Layer 3 of a small transformer language model trained on English Wikipedia (11 layers, counted from 0, width 96).
In attention head 2, each number of a token's query is one row of weights dot the token's vector x. The head spreads its attention over the tokens so far by the softmax of query dot key.

Query weights of the head. A number n stands for (n - 500) times 0.0017.
q0: 643,566,747,576,564,483,733,393,500,593,429,426,406,627,720,575,685,491,453,587,559,320,480,402,571,465,521,623,471,474,448,706,658,329,309,349,445,316,492,394,519,506,394,627,490,556,315,496,740,509,498,487,553,341,499,547,518,299,281,701,595,609,584,582,377,511,478,446,329,447,534,431,436,558,485,633,479,504,468,535,424,600,351,468,450,442,638,469,597,606,369,678,468,637,441,426
q1: 535,393,576,539,442,603,478,472,516,554,627,375,557,568,346,578,353,594,569,414,517,538,577,454,524,526,548,399,576,595,449,399,493,488,503,506,480,540,418,422,450,660,616,410,525,500,415,365,402,532,551,630,415,479,624,421,697,526,419,398,519,403,568,556,558,452,493,411,498,539,466,491,612,558,527,431,612,510,365,467,541,427,502,445,554,528,492,354,503,541,497,536,401,431,601,412
q2: 634,479,553,467,522,602,561,429,401,392,442,312,472,551,590,469,588,525,482,467,560,538,548,435,447,447,554,558,400,528,363,494,598,486,518,306,315,369,556,466,565,503,469,500,438,421,467,444,519,560,601,665,440,482,443,633,520,288,423,537,451,607,526,524,517,642,512,378,391,493,473,402,535,586,444,448,575,439,317,456,479,608,438,535,398,510,521,543,538,556,336,498,430,496,393,367
q3: 512,601,495,356,504,562,571,439,524,489,315,490,515,541,605,505,635,434,574,421,540,543,517,513,371,395,488,508,493,512,491,516,484,470,562,508,567,421,617,351,509,479,363,532,366,537,588,523,417,498,562,489,560,519,466,512,377,487,508,490,290,651,418,496,549,513,413,480,575,470,513,483,479,598,372,461,445,405,372,520,588,498,441,497,510,550,510,551,408,458,336,526,638,649,407,516
q4: 390,428,496,362,323,575,431,396,642,467,541,543,579,386,450,583,406,355,540,422,431,561,411,490,431,524,456,489,572,570,663,332,435,458,476,522,458,419,539,589,506,476,476,376,466,554,641,453,457,373,409,612,368,501,616,586,440,553,497,463,262,359,485,575,716,499,537,482,583,390,621,469,501,424,545,533,509,386,528,523,458,439,346,436,492,462,227,432,382,567,414,523,594,520,365,511
q5: 496,490,429,506,431,528,666,348,600,584,615,454,413,523,479,456,345,607,523,485,324,544,513,670,597,635,480,459,623,456,478,516,454,588,609,450,409,464,557,576,720,403,467,349,687,532,456,373,568,557,270,417,537,400,600,436,583,444,483,636,711,430,513,461,458,647,486,510,471,398,470,497,444,623,406,577,522,594,543,448,741,501,414,432,366,514,396,578,493,555,542,602,454,424,630,540
q6: 544,432,430,558,464,442,586,537,507,561,410,521,571,251,463,508,315,576,572,364,381,501,657,508,415,606,487,442,450,370,599,362,430,562,706,564,636,493,393,476,475,522,493,479,487,562,452,471,485,434,717,384,587,487,698,397,613,617,735,475,405,594,470,600,527,476,665,465,407,618,513,620,428,443,418,567,330,479,440,511,595,413,512,466,527,534,392,528,359,370,639,635,451,570,522,512
q7: 529,523,642,433,550,519,623,412,465,514,415,494,617,488,519,537,523,479,535,415,754,362,492,467,406,537,589,480,582,439,640,633,655,403,591,484,559,362,411,542,500,487,648,498,570,425,610,347,515,480,623,453,456,455,601,609,475,553,690,552,333,593,405,525,524,643,455,370,325,448,564,659,501,459,588,521,346,559,564,367,334,616,363,683,698,617,452,550,599,353,476,634,450,492,350,409
q8: 443,407,411,553,336,476,378,558,489,495,515,515,570,361,282,500,471,417,343,476,415,442,509,403,619,391,548,446,549,560,465,485,567,614,584,364,547,624,439,352,481,532,433,445,535,491,608,447,442,511,635,579,334,454,516,511,469,406,646,508,468,532,617,482,478,676,370,469,233,498,527,538,443,446,369,568,454,432,574,625,652,361,509,681,668,514,521,699,551,451,614,347,464,359,366,558
q9: 615,511,527,394,755,488,612,564,549,601,436,443,453,610,648,382,636,537,483,592,685,568,524,675,329,390,489,466,473,587,423,556,534,585,518,483,447,268,428,448,595,625,497,579,492,655,532,514,442,691,258,438,461,545,446,569,452,446,452,546,537,617,469,379,376,546,432,409,470,519,570,456,524,475,502,438,515,630,304,409,364,628,148,484,468,583,641,528,313,576,340,448,584,485,406,381
q10: 500,424,404,415,485,524,403,417,489,421,542,339,631,446,497,538,311,368,682,701,424,469,477,464,495,411,271,508,599,642,690,641,695,399,538,550,345,545,492,480,479,562,596,362,325,575,530,465,545,353,437,280,427,454,503,378,641,503,586,622,590,471,508,261,645,554,509,390,721,521,469,765,350,441,547,576,318,369,551,587,281,537,451,486,445,618,617,504,402,452,348,577,726,528,464,570
q11: 638,383,493,372,385,560,623,472,496,533,593,349,392,506,552,528,404,451,374,541,497,654,673,408,630,511,412,469,360,630,538,694,547,455,567,694,438,417,439,548,503,490,585,482,575,322,458,517,419,624,690,598,394,274,526,439,483,494,340,542,672,596,466,523,460,478,362,549,600,554,561,419,732,418,666,505,581,426,238,594,553,531,529,373,471,396,697,549,523,498,516,498,664,337,592,447
q12: 415,521,555,363,633,629,338,453,438,316,265,345,448,494,370,548,343,571,410,565,690,381,543,604,476,371,460,570,406,559,526,481,298,489,631,550,569,554,221,154,420,456,533,564,524,579,468,557,330,468,614,503,464,423,549,541,554,596,546,579,571,407,564,480,604,650,597,482,613,496,320,438,459,512,656,497,563,602,499,491,749,501,530,684,787,584,644,315,420,396,456,719,737,541,379,429
q13: 417,738,465,515,611,620,375,514,366,414,496,486,549,450,517,615,332,484,469,383,660,347,353,502,399,348,389,643,494,486,456,323,566,459,583,474,497,434,451,353,532,606,585,430,638,311,385,533,378,420,608,571,314,602,541,441,460,492,726,404,505,488,428,515,424,465,634,311,407,341,523,594,566,596,392,586,434,521,755,631,255,791,506,425,436,573,501,510,617,449,436,495,420,634,554,537
q14: 362,497,316,705,578,483,561,553,575,387,561,350,469,630,484,432,461,520,235,536,389,573,575,586,359,438,581,494,575,444,372,427,572,381,632,461,438,434,563,609,554,533,400,372,621,564,453,337,389,370,299,699,508,606,512,437,551,506,432,394,414,728,577,483,592,493,626,462,540,529,499,504,404,485,567,528,699,406,355,619,613,558,303,686,725,392,654,426,682,667,444,400,374,351,650,785
q15: 360,458,630,502,365,494,447,691,262,584,335,545,472,518,475,607,570,414,421,349,547,399,411,655,517,551,429,548,319,692,471,547,634,654,719,579,364,547,622,636,454,405,503,405,447,595,435,464,573,497,688,360,468,429,505,520,568,754,495,544,737,628,423,447,473,403,466,544,335,445,467,428,507,661,495,334,619,489,590,351,513,461,329,426,437,650,539,671,351,448,579,446,504,499,610,581
q16: 580,393,488,547,511,441,554,517,445,538,495,478,418,604,509,600,520,620,364,531,524,466,380,515,559,337,632,582,494,481,427,590,509,595,269,435,497,349,426,411,470,474,605,426,439,475,437,272,542,563,461,458,389,434,472,469,662,360,548,623,568,543,470,571,556,656,449,361,321,496,508,299,493,534,530,456,550,541,446,602,465,460,574,497,576,490,567,427,491,503,433,586,546,581,606,419
q17: 495,459,538,417,411,421,340,546,518,499,517,689,582,427,560,517,434,367,465,486,498,511,522,461,526,562,355,413,549,545,639,513,426,587,617,593,465,573,652,599,538,481,468,498,525,448,666,654,449,373,403,399,459,577,479,558,418,637,573,522,494,319,511,484,523,441,555,738,601,604,468,642,451,424,567,411,299,481,596,536,407,549,510,615,344,581,363,587,441,434,696,359,456,473,579,530
q18: 488,417,539,399,529,563,468,561,622,406,681,514,614,455,486,524,394,527,451,526,423,579,532,498,581,505,568,524,566,515,438,487,549,501,477,589,548,491,346,431,539,639,532,357,586,470,353,386,501,491,542,596,508,559,494,421,563,525,510,421,431,504,371,699,406,436,404,450,564,375,535,593,582,489,531,555,572,503,533,596,438,490,524,522,472,455,463,412,511,515,559,463,521,340,514,513
q19: 483,554,509,523,659,431,589,672,518,457,464,453,602,670,604,459,585,517,437,593,525,450,499,548,446,458,511,486,297,546,504,587,669,489,432,450,587,358,479,497,566,416,492,454,431,559,465,438,551,546,630,498,474,417,415,637,478,282,356,533,565,701,600,630,330,597,360,422,536,399,561,558,519,546,545,574,746,383,475,448,546,492,562,434,526,459,513,463,534,636,332,571,550,309,341,485
q20: 600,600,318,495,628,437,588,693,485,470,350,506,581,618,566,475,591,444,522,513,681,627,525,499,389,435,632,522,199,545,473,342,414,435,443,395,430,516,538,489,635,594,683,613,486,593,615,468,533,585,402,490,484,466,404,687,463,391,607,544,572,585,603,444,361,517,374,486,523,542,398,459,505,489,564,520,604,477,282,435,425,612,545,500,552,512,499,522,521,543,463,471,445,524,362,471
q21: 577,408,428,538,434,533,544,423,347,485,577,502,633,606,523,588,449,468,463,474,489,429,465,579,557,473,643,498,500,425,362,503,612,506,540,384,571,423,618,571,606,544,670,420,529,482,420,519,492,301,503,520,357,643,534,433,626,546,594,552,282,393,523,587,517,414,536,425,524,514,433,526,364,425,625,261,517,688,548,569,470,535,380,510,547,555,535,528,530,564,524,457,474,428,412,371
q22: 661,574,489,558,551,483,592,563,662,580,327,325,613,398,516,438,492,384,632,513,412,323,472,441,306,581,441,435,465,511,522,482,508,578,470,366,453,544,655,470,475,540,577,470,684,567,405,515,551,614,568,381,652,565,648,558,506,430,572,616,412,583,542,459,583,570,431,535,555,499,466,660,648,619,526,456,628,293,438,408,344,634,617,492,460,505,598,502,613,521,553,671,553,646,549,514
q23: 428,350,545,446,254,540,385,534,622,567,431,631,537,486,504,509,516,429,479,478,468,371,526,558,425,542,381,361,549,586,620,532,458,600,474,504,525,448,399,412,624,719,538,345,573,620,690,568,401,701,252,597,403,523,530,641,435,654,391,411,456,392,447,319,622,400,485,494,550,542,489,511,630,428,633,380,361,436,563,396,405,385,460,462,574,503,367,373,301,564,594,460,698,412,500,575
q24: 581,355,591,697,245,479,453,487,510,380,546,555,384,723,600,619,551,509,522,366,310,512,570,733,280,306,763,351,481,438,439,600,618,271,269,475,605,520,612,493,576,684,349,534,534,559,361,443,410,383,561,295,442,456,584,535,410,545,468,662,578,522,523,438,564,424,624,390,493,580,384,669,495,653,537,332,430,302,286,535,589,560,441,764,608,539,438,540,536,445,477,432,505,461,364,495
q25: 461,585,526,283,541,558,492,440,390,526,455,571,475,374,480,380,388,477,639,567,371,451,327,638,531,515,445,409,515,619,642,324,538,405,544,520,503,540,555,579,412,564,554,420,424,344,436,542,472,526,508,493,546,511,570,517,287,576,565,467,344,508,597,503,487,413,525,518,643,456,464,429,474,386,600,462,352,529,610,569,415,571,485,542,389,521,431,581,524,381,581,428,558,561,510,506
q26: 405,624,677,468,501,499,684,516,418,540,620,302,540,420,595,535,488,573,690,595,261,451,590,474,567,533,445,556,512,467,381,648,477,336,597,415,555,765,566,463,693,488,577,343,483,547,479,682,447,744,308,489,285,441,454,409,495,440,610,361,476,418,578,314,740,456,511,434,475,497,590,492,595,516,545,571,467,562,600,530,734,422,415,661,378,632,488,485,358,499,257,462,462,370,481,544
q27: 462,582,486,625,462,431,404,552,532,511,317,364,573,420,486,488,474,433,420,486,413,564,471,304,414,506,536,693,391,444,581,593,791,544,433,472,492,522,362,484,666,464,394,431,520,555,314,670,423,266,537,393,537,531,300,433,472,583,578,465,703,659,609,283,379,593,543,572,394,490,386,473,414,374,449,444,674,357,537,317,550,438,478,400,349,316,452,524,461,452,624,509,321,384,353,463
q28: 399,364,491,583,403,442,441,438,516,589,525,525,571,484,551,561,419,654,644,448,622,607,785,606,565,614,525,533,385,454,376,342,356,388,581,680,456,452,604,335,397,574,599,558,282,496,558,475,652,655,340,484,580,336,633,478,439,371,545,391,200,513,516,567,310,443,266,537,386,562,489,637,689,277,499,485,560,601,431,240,469,550,678,211,468,535,386,543,656,382,621,456,485,663,412,694
q29: 521,660,351,519,615,460,453,427,343,507,468,482,303,450,307,493,691,670,380,669,420,480,511,604,359,439,435,325,502,408,537,514,552,337,564,492,278,526,368,577,661,371,370,422,567,555,308,660,523,597,631,257,591,575,377,557,341,688,519,440,429,367,603,547,522,637,585,542,564,598,562,720,429,599,415,538,527,575,609,614,388,763,459,494,503,364,434,593,678,522,525,645,602,666,578,550
q30: 447,656,518,408,439,319,489,561,268,543,613,570,476,612,728,292,412,731,661,740,492,661,381,609,331,488,484,450,661,420,433,461,588,663,395,314,581,576,348,559,609,630,667,358,683,526,450,481,564,390,771,642,622,282,631,582,512,371,403,512,462,576,578,413,419,443,412,508,508,510,544,580,454,342,399,521,582,488,464,505,609,516,401,678,495,380,515,632,343,516,406,350,549,461,550,324
q31: 730,427,555,635,754,410,471,526,239,414,462,580,534,424,489,367,753,459,557,403,464,496,35,445,555,378,564,561,427,563,613,536,508,695,558,440,661,459,360,396,551,473,481,603,680,326,590,640,604,349,454,442,532,540,436,539,536,587,450,581,421,378,528,544,391,454,751,416,485,438,442,460,711,516,657,485,626,582,569,591,456,510,384,473,549,625,515,446,468,608,372,567,482,568,434,551

Each question shows a short text with each token's key, already scaled and adjusted for position as the last token sees it. A number n stands for (n - 500) times 0.0024.

Then comes the last token's vector x. A number n stands for (n - 500) times 0.0072.

0 "s": 515,593,442,584,590,587,481,434,679,638,662,453,399,513,364,470,543,473,523,462,574,412,515,342,387,202,426,511,447,514,505,552
1 " =": 574,561,460,590,530,518,372,404,694,626,684,465,392,542,360,507,554,559,440,386,532,429,548,352,315,103,492,396,497,523,543,499
2 "=": 490,525,473,605,577,494,394,268,705,643,656,405,335,601,437,483,533,586,489,438,570,364,620,369,329,127,617,406,507,642,498,519
3 "\n": 475,516,446,623,504,488,294,317,712,622,665,510,406,530,383,511,527,547,422,441,613,349,570,349,326,62,498,358,524,532,520,544
4 "There": 341,344,474,623,563,554,611,314,542,444,609,486,553,431,640,569,467,493,165,623,883,427,708,283,379,128,250,465,483,656,422,540
5 " are": 433,368,476,737,463,463,374,317,696,658,584,391,412,607,368,619,425,661,368,523,651,346,499,386,382,163,604,418,556,634,506,483
6 " three": 600,384,627,581,443,477,393,297,614,565,655,472,461,539,365,508,508,475,319,526,712,369,537,360,400,238,574,534,534,594,534,480
7 " types": 596,436,687,587,547,524,416,401,503,544,536,453,424,508,463,516,528,380,384,634,695,439,545,278,389,125,446,366,446,432,505,534
8 " of": 549,429,580,655,510,658,470,416,628,593,529,538,484,524,443,542,524,400,445,555,678,405,545,341,341,129,511,365,591,529,518,481
x: 671,675,450,498,583,347,229,477,493,368,521,508,499,646,427,526,520,514,588,553,493,465,520,424,547,519,423,523,662,518,180,626,464,399,597,515,455,534,522,445,521,560,558,590,574,596,655,609,615,440,596,544,234,353,598,349,489,312,603,732,524,589,297,452,380,728,513,580,576,339,758,587,533,521,435,515,435,483,364,371,476,495,475,476,518,562,498,673,473,659,472,472,540,476,477,557
Which token does the last token look at most? 3 "\n"

0 ",": 568,634,433,597,541,475,348,373,700,629,630,464,471,543,391,459,480,464,487,405,592,365,543,386,362,117,452,424,495,493,506,512
1 " Daniel": 698,694,463,708,549,497,297,365,556,479,617,466,524,568,509,545,636,608,385,428,650,222,573,419,469,237,449,449,450,587,479,473
2 "s": 485,541,419,625,603,553,417,374,669,593,630,470,440,527,441,533,554,602,377,540,688,317,551,352,387,222,412,528,459,530,499,528
3 " rec": 319,319,502,764,477,394,371,287,452,315,454,427,698,539,562,705,733,674,240,551,734,347,696,389,498,104,317,555,422,498,368,455
4 "omm": 265,366,630,705,582,371,342,423,567,437,514,415,480,594,560,518,425,552,456,599,645,402,852,395,412,227,417,428,452,471,540,487
5 "ence": 482,248,546,678,460,573,425,406,489,513,764,421,535,488,491,405,345,505,424,629,595,410,502,399,476,247,483,514,398,535,392,444
6 "d": 595,431,564,584,472,565,487,364,624,604,569,476,464,425,386,523,620,440,503,502,695,408,535,421,465,325,467,419,548,570,513,514
7 " working": 717,477,639,622,441,514,452,292,503,496,556,507,581,458,486,408,475,356,446,556,759,280,575,416,450,178,503,487,523,541,379,396
8 " for": 543,512,627,710,434,552,426,387,609,571,528,439,536,454,445,615,560,274,462,577,651,381,589,395,293,149,536,404,474,498,442,408
x: 604,545,285,464,614,392,157,424,550,433,601,517,519,636,340,463,524,532,512,521,501,500,535,428,477,519,456,562,650,580,233,611,525,592,599,503,428,636,568,403,461,543,571,546,553,538,647,676,602,407,585,377,309,222,608,330,510,359,593,691,546,540,411,503,452,642,462,447,528,331,719,472,549,511,404,532,521,489,265,427,546,553,524,426,393,541,515,555,400,685,535,490,496,446,396,569
Which token does the last token look at most, and with what share of its attention? 0 ",", with about 30%

0 " G": 618,634,442,672,457,361,410,441,630,505,540,435,415,544,427,684,543,663,418,414,675,370,537,440,348,232,498,605,454,374,468,490
1 "BC": 650,566,473,658,477,412,393,469,639,467,597,578,490,509,415,490,637,681,439,379,604,355,483,425,373,227,476,607,539,469,415,455
2 ",": 490,591,454,626,525,490,336,387,702,634,629,467,468,532,389,464,577,604,451,444,602,361,520,388,348,128,444,427,499,496,496,506
3 " Kw": 255,355,514,613,525,422,290,360,592,389,452,472,581,553,530,523,640,601,336,489,752,235,588,414,418,233,393,446,460,478,421,406
4 "es": 312,372,521,680,552,517,422,504,583,480,613,522,525,561,496,612,404,610,302,551,784,340,483,439,392,197,405,553,396,455,535,432
5 "é": 509,369,586,649,662,598,307,380,549,474,540,557,546,483,548,464,364,516,442,621,632,303,480,425,541,183,448,496,431,449,540,424
6 " Sports": 655,323,556,735,458,521,442,432,704,589,612,451,524,520,481,478,369,469,482,577,616,390,510,386,380,259,407,496,513,534,548,513
7 ",": 606,327,651,645,482,505,315,371,665,606,631,440,483,526,417,476,532,386,464,648,659,261,517,386,383,208,395,425,463,483,458,475
8 " Super": 594,491,645,659,379,549,333,429,564,451,571,532,641,476,533,533,714,285,573,710,668,419,532,392,315,162,522,593,432,400,405,399
x: 624,366,462,544,616,385,286,353,558,461,566,512,406,562,412,483,510,492,462,563,762,527,393,456,605,512,647,642,570,716,117,511,520,497,617,579,513,667,420,399,719,477,317,577,545,562,665,536,449,496,472,401,355,344,616,478,474,419,553,624,487,543,426,505,555,584,488,470,466,339,738,429,567,437,327,542,460,435,613,396,589,544,566,368,391,525,597,654,600,633,542,518,549,459,410,594
Which token does the last token look at most? 7 ","

0 "kin": 675,566,403,583,613,498,379,411,582,528,609,493,526,481,362,455,500,518,420,394,555,318,484,440,472,204,471,439,510,580,404,516
1 "a": 565,590,426,567,608,526,412,408,688,596,615,506,490,539,400,408,571,561,451,433,558,442,525,415,426,189,395,460,577,584,490,563
2 " Fa": 450,528,591,647,526,531,454,467,513,539,508,492,375,549,540,480,686,711,265,455,672,419,549,405,382,254,564,449,487,469,414,547
3 "so": 309,359,582,662,547,521,335,446,539,527,638,418,406,510,582,557,571,669,260,591,600,417,510,502,524,257,401,502,336,512,416,480
4 " |": 415,435,547,623,531,532,334,354,705,583,671,455,521,535,369,500,390,637,433,463,687,394,562,423,367,98,492,411,514,496,478,482
5 " R": 609,292,723,538,348,436,337,497,552,458,599,431,436,645,400,626,374,494,388,610,709,294,506,333,293,303,523,506,498,418,333,442
6 "T": 657,439,620,600,458,477,421,411,621,526,591,568,461,590,559,600,449,338,512,604,648,372,546,401,379,268,493,502,451,369,292,541
7 "B": 616,558,613,582,456,511,345,490,557,463,629,590,480,564,528,512,689,357,554,577,686,397,530,408,362,256,407,487,388,405,320,466
8 ",": 554,397,665,591,457,528,324,425,649,580,618,405,498,533,429,481,598,266,526,734,711,267,475,398,378,223,397,443,460,446,388,469
x: 677,625,469,513,528,246,122,467,598,397,531,511,382,582,379,510,556,407,463,581,673,600,503,514,558,453,315,585,459,585,290,693,286,378,491,469,462,620,558,428,523,583,549,731,594,620,608,457,530,473,526,453,329,399,618,454,372,395,474,643,493,530,415,379,425,530,477,595,469,446,534,709,602,643,381,585,495,444,441,449,586,502,491,357,520,601,540,582,469,653,333,444,483,456,480,630
Which token does the last token look at most? 4 " |"

0 "\n": 532,539,424,570,530,492,314,311,748,616,668,485,472,543,401,481,487,479,499,402,609,341,573,360,321,45,490,394,516,532,500,557
1 "|": 611,632,369,615,597,442,397,292,598,557,639,402,497,579,478,449,617,602,404,370,651,332,600,423,300,147,477,329,547,540,516,445
2 " Bru": 589,584,496,713,568,488,360,446,578,477,440,295,486,638,560,560,747,756,333,503,560,243,448,490,379,148,578,434,452,497,520,422
3 "ne": 320,463,471,667,476,556,390,428,500,508,558,432,511,517,464,538,566,654,316,554,749,344,507,466,569,284,450,483,418,431,464,570
4 "i": 414,335,531,602,556,526,392,452,573,589,598,464,564,569,490,480,447,569,418,573,669,340,597,418,311,259,400,521,458,520,443,528
5 " |": 476,298,620,679,545,495,375,337,579,482,702,405,566,566,396,514,288,650,361,550,761,322,656,448,386,148,467,408,497,462,461,435
6 " Ast": 594,269,611,724,372,528,388,483,642,481,464,331,429,533,559,488,307,385,448,670,712,373,628,310,325,319,538,491,411,497,599,430
7 "ro": 682,343,637,568,467,494,260,430,469,466,538,525,614,610,518,450,579,340,494,597,689,335,474,489,461,254,412,476,437,434,569,492
8 " |": 541,372,683,619,437,524,340,332,580,468,703,402,599,561,421,521,696,249,553,654,774,286,619,449,369,169,457,416,486,456,437,417
x: 644,570,438,443,579,281,191,459,519,478,545,544,403,560,454,416,728,327,458,567,695,505,498,410,565,547,479,541,559,552,197,572,254,511,444,579,329,569,581,468,545,518,411,559,494,601,541,571,621,375,401,439,341,234,605,524,404,379,505,682,540,493,542,452,529,625,505,540,508,380,655,640,468,569,404,620,367,401,414,419,586,490,462,447,518,537,521,677,481,703,370,474,508,537,513,594
Which token does the last token look at most? 5 " |"

0 ".": 531,550,404,577,570,502,333,322,707,635,598,488,503,572,319,506,464,469,524,392,610,390,656,383,347,91,456,446,554,514,561,504
1 ",": 570,671,402,649,567,474,338,348,654,601,627,424,472,538,389,471,545,541,449,459,631,334,574,395,366,129,421,429,474,475,477,524
2 " multiple": 472,602,441,619,466,450,327,349,548,486,625,488,515,590,453,491,542,663,356,476,730,361,544,347,371,285,571,447,512,625,508,497
3 " content": 363,415,473,738,455,470,409,393,515,523,684,469,506,499,478,519,672,729,335,540,628,438,583,301,397,256,387,470,486,540,439,487
4 " f": 428,288,683,585,579,384,331,344,480,501,548,427,485,636,525,663,419,520,240,627,676,366,625,424,393,213,483,565,433,502,313,516
5 "ilt": 452,206,719,749,508,452,364,397,606,420,562,461,513,544,478,496,301,505,392,632,621,346,626,394,496,371,465,402,479,531,642,412
6 "ers": 633,371,604,667,576,500,435,430,583,560,711,443,527,595,392,482,400,441,407,586,654,379,572,354,450,221,463,528,363,483,518,507
7 " and": 662,381,669,665,452,538,363,334,560,582,618,479,577,505,534,556,454,385,395,640,672,311,496,431,369,194,420,486,455,575,351,411
8 " a": 617,399,688,658,378,513,311,317,636,575,599,500,523,620,467,512,570,404,455,571,646,423,602,280,448,246,504,516,415,625,509,515
x: 622,649,491,439,630,159,234,436,578,443,692,473,429,513,412,462,451,494,481,542,520,449,558,444,678,499,582,523,600,552,260,613,344,520,594,487,425,709,416,450,538,541,499,593,546,596,726,611,491,500,521,459,474,243,607,461,502,480,603,706,492,619,443,573,586,601,477,375,468,334,649,624,536,510,556,524,541,327,390,461,519,536,489,343,596,590,521,735,454,755,508,496,507,490,451,628
Which token does the last token look at most, and with what share of its attention? 0 ".", with about 50%

0 " (": 545,521,467,568,519,521,371,251,707,556,625,529,499,570,374,540,500,516,454,423,557,376,676,277,313,50,483,402,442,489,528,566
1 "e": 577,588,402,648,570,532,517,444,580,591,631,464,504,618,474,583,545,601,316,510,597,485,621,394,417,202,493,490,437,427,487,579
2 ".": 561,577,438,691,510,456,314,347,664,632,596,443,497,576,313,546,579,566,372,441,673,385,704,378,356,180,494,457,516,471,575,429
3 "g": 335,377,515,732,571,490,515,394,637,505,506,337,473,589,424,558,586,653,322,538,669,376,667,432,353,302,351,490,450,529,534,449
4 ".": 370,475,492,708,551,494,353,359,619,609,592,457,547,543,308,506,507,578,374,576,693,388,684,436,343,180,410,510,532,432,499,444
5 ",": 470,322,555,648,514,494,322,363,619,586,621,384,470,525,386,484,406,630,377,631,676,298,565,401,360,178,399,445,450,446,434,521
6 " anti": 594,207,712,582,496,522,410,368,424,396,597,420,530,405,496,450,374,290,470,682,690,268,556,400,332,257,632,451,513,434,501,441
7 "vi": 714,455,600,583,441,586,442,490,464,431,459,421,628,563,488,583,674,288,472,595,661,323,649,435,446,177,452,507,363,495,503,564
8 "rus": 564,504,597,652,468,499,365,404,548,552,609,365,528,612,445,504,720,317,423,686,659,433,570,398,405,265,413,549,527,455,575,447
x: 576,557,361,510,676,251,524,549,543,439,566,545,589,524,355,582,537,506,345,547,564,508,550,352,454,380,519,608,554,734,323,476,512,560,324,558,404,567,483,472,479,556,417,610,676,433,646,480,602,609,623,460,424,333,595,567,400,510,610,571,546,379,381,571,472,650,514,421,435,375,648,673,659,676,327,501,462,367,458,491,554,494,532,301,426,581,428,651,460,691,216,515,459,441,464,547
Which token does the last token look at most? 0 " ("

0 " |": 637,637,435,569,604,524,366,349,699,571,655,452,537,536,361,497,507,456,474,399,664,381,579,436,364,66,478,423,523,486,486,501
1 "  ": 456,628,454,664,499,571,402,319,540,504,692,420,412,443,457,533,630,700,323,519,723,250,607,462,433,260,513,363,443,423,473,523
2 "|": 410,551,466,624,637,512,359,204,647,485,609,410,556,569,411,459,618,642,374,446,729,273,576,443,367,169,477,399,518,483,428,445
3 "\n": 479,514,463,628,511,519,298,266,712,595,681,471,484,550,415,512,512,561,430,495,660,287,602,336,307,58,485,404,499,516,457,535
4 "|": 379,392,496,658,547,482,386,288,614,561,644,411,504,560,479,464,392,611,349,439,690,321,573,430,324,143,484,328,549,528,514,431
5 " Jam": 486,261,560,673,400,412,336,428,570,498,506,375,458,588,578,538,283,508,331,585,696,350,512,449,323,196,434,444,555,385,503,512
6 "ai": 660,402,563,631,511,578,414,492,535,475,646,557,620,561,542,528,327,354,390,588,722,344,562,393,419,195,477,524,330,543,481,405
7 "ca": 711,367,573,667,419,480,391,537,561,516,611,419,483,545,488,491,660,335,451,618,680,447,559,495,402,342,357,470,572,534,524,455
8 " |": 525,374,679,623,460,538,350,329,581,491,702,418,575,543,409,516,703,284,524,627,774,310,613,457,397,150,466,380,507,460,451,428
x: 655,617,436,469,591,287,208,457,502,475,526,544,399,597,463,408,724,344,464,550,705,498,506,418,568,541,477,535,573,563,215,585,223,491,460,576,348,553,591,452,551,542,423,562,487,615,545,562,649,340,439,451,328,242,597,535,418,371,519,668,533,460,522,446,521,609,496,535,514,354,637,643,469,568,415,618,372,395,369,433,575,506,464,483,517,526,516,686,490,708,382,471,484,540,520,584
Which token does the last token look at most? 3 "\n"

0 "\n": 532,539,424,570,530,492,314,311,748,616,668,485,472,543,401,481,487,479,499,402,609,341,573,360,321,45,490,394,516,532,500,557
1 "|": 611,632,369,615,597,442,397,292,598,557,639,402,497,579,478,449,617,602,404,370,651,332,600,423,300,147,477,329,547,540,516,445
2 " Costa": 555,588,489,699,473,567,321,480,505,484,596,331,511,598,505,509,751,815,359,537,647,372,515,368,388,304,522,543,531,433,503,446
3 " Rica": 265,395,587,634,551,488,457,406,560,495,536,418,430,631,582,529,526,712,401,571,594,321,523,490,342,249,398,499,464,589,464,426
4 " |": 294,420,560,699,560,477,375,331,585,486,689,407,554,563,424,523,397,730,321,508,760,318,660,462,410,151,481,395,507,457,462,449
5 " Tele": 412,338,558,638,381,518,316,309,450,484,483,443,521,464,526,411,324,588,377,668,667,372,629,341,367,198,483,567,397,372,527,535
6 "tic": 631,285,549,694,340,609,409,408,456,484,549,489,535,467,586,564,274,434,357,715,679,425,597,382,420,178,369,551,465,422,410,500
7 "a": 617,409,562,581,446,569,375,468,605,620,583,446,543,567,490,441,547,366,470,578,630,424,518,421,351,245,397,470,537,531,488,509
8 ",": 585,365,698,576,437,514,317,375,594,586,595,352,479,524,469,477,596,247,505,769,727,256,524,419,360,230,392,434,465,455,381,475
x: 670,643,441,499,580,234,110,475,578,388,557,514,364,538,379,459,506,336,435,585,624,590,488,533,569,461,300,585,454,598,294,661,313,431,506,484,451,616,582,449,492,537,537,734,627,560,563,487,578,481,511,489,364,370,628,478,387,421,490,588,536,534,413,427,404,579,490,609,454,474,590,706,573,659,370,554,481,405,392,484,597,532,468,357,535,663,492,611,469,664,316,445,491,493,485,621
Which token does the last token look at most? 0 "\n"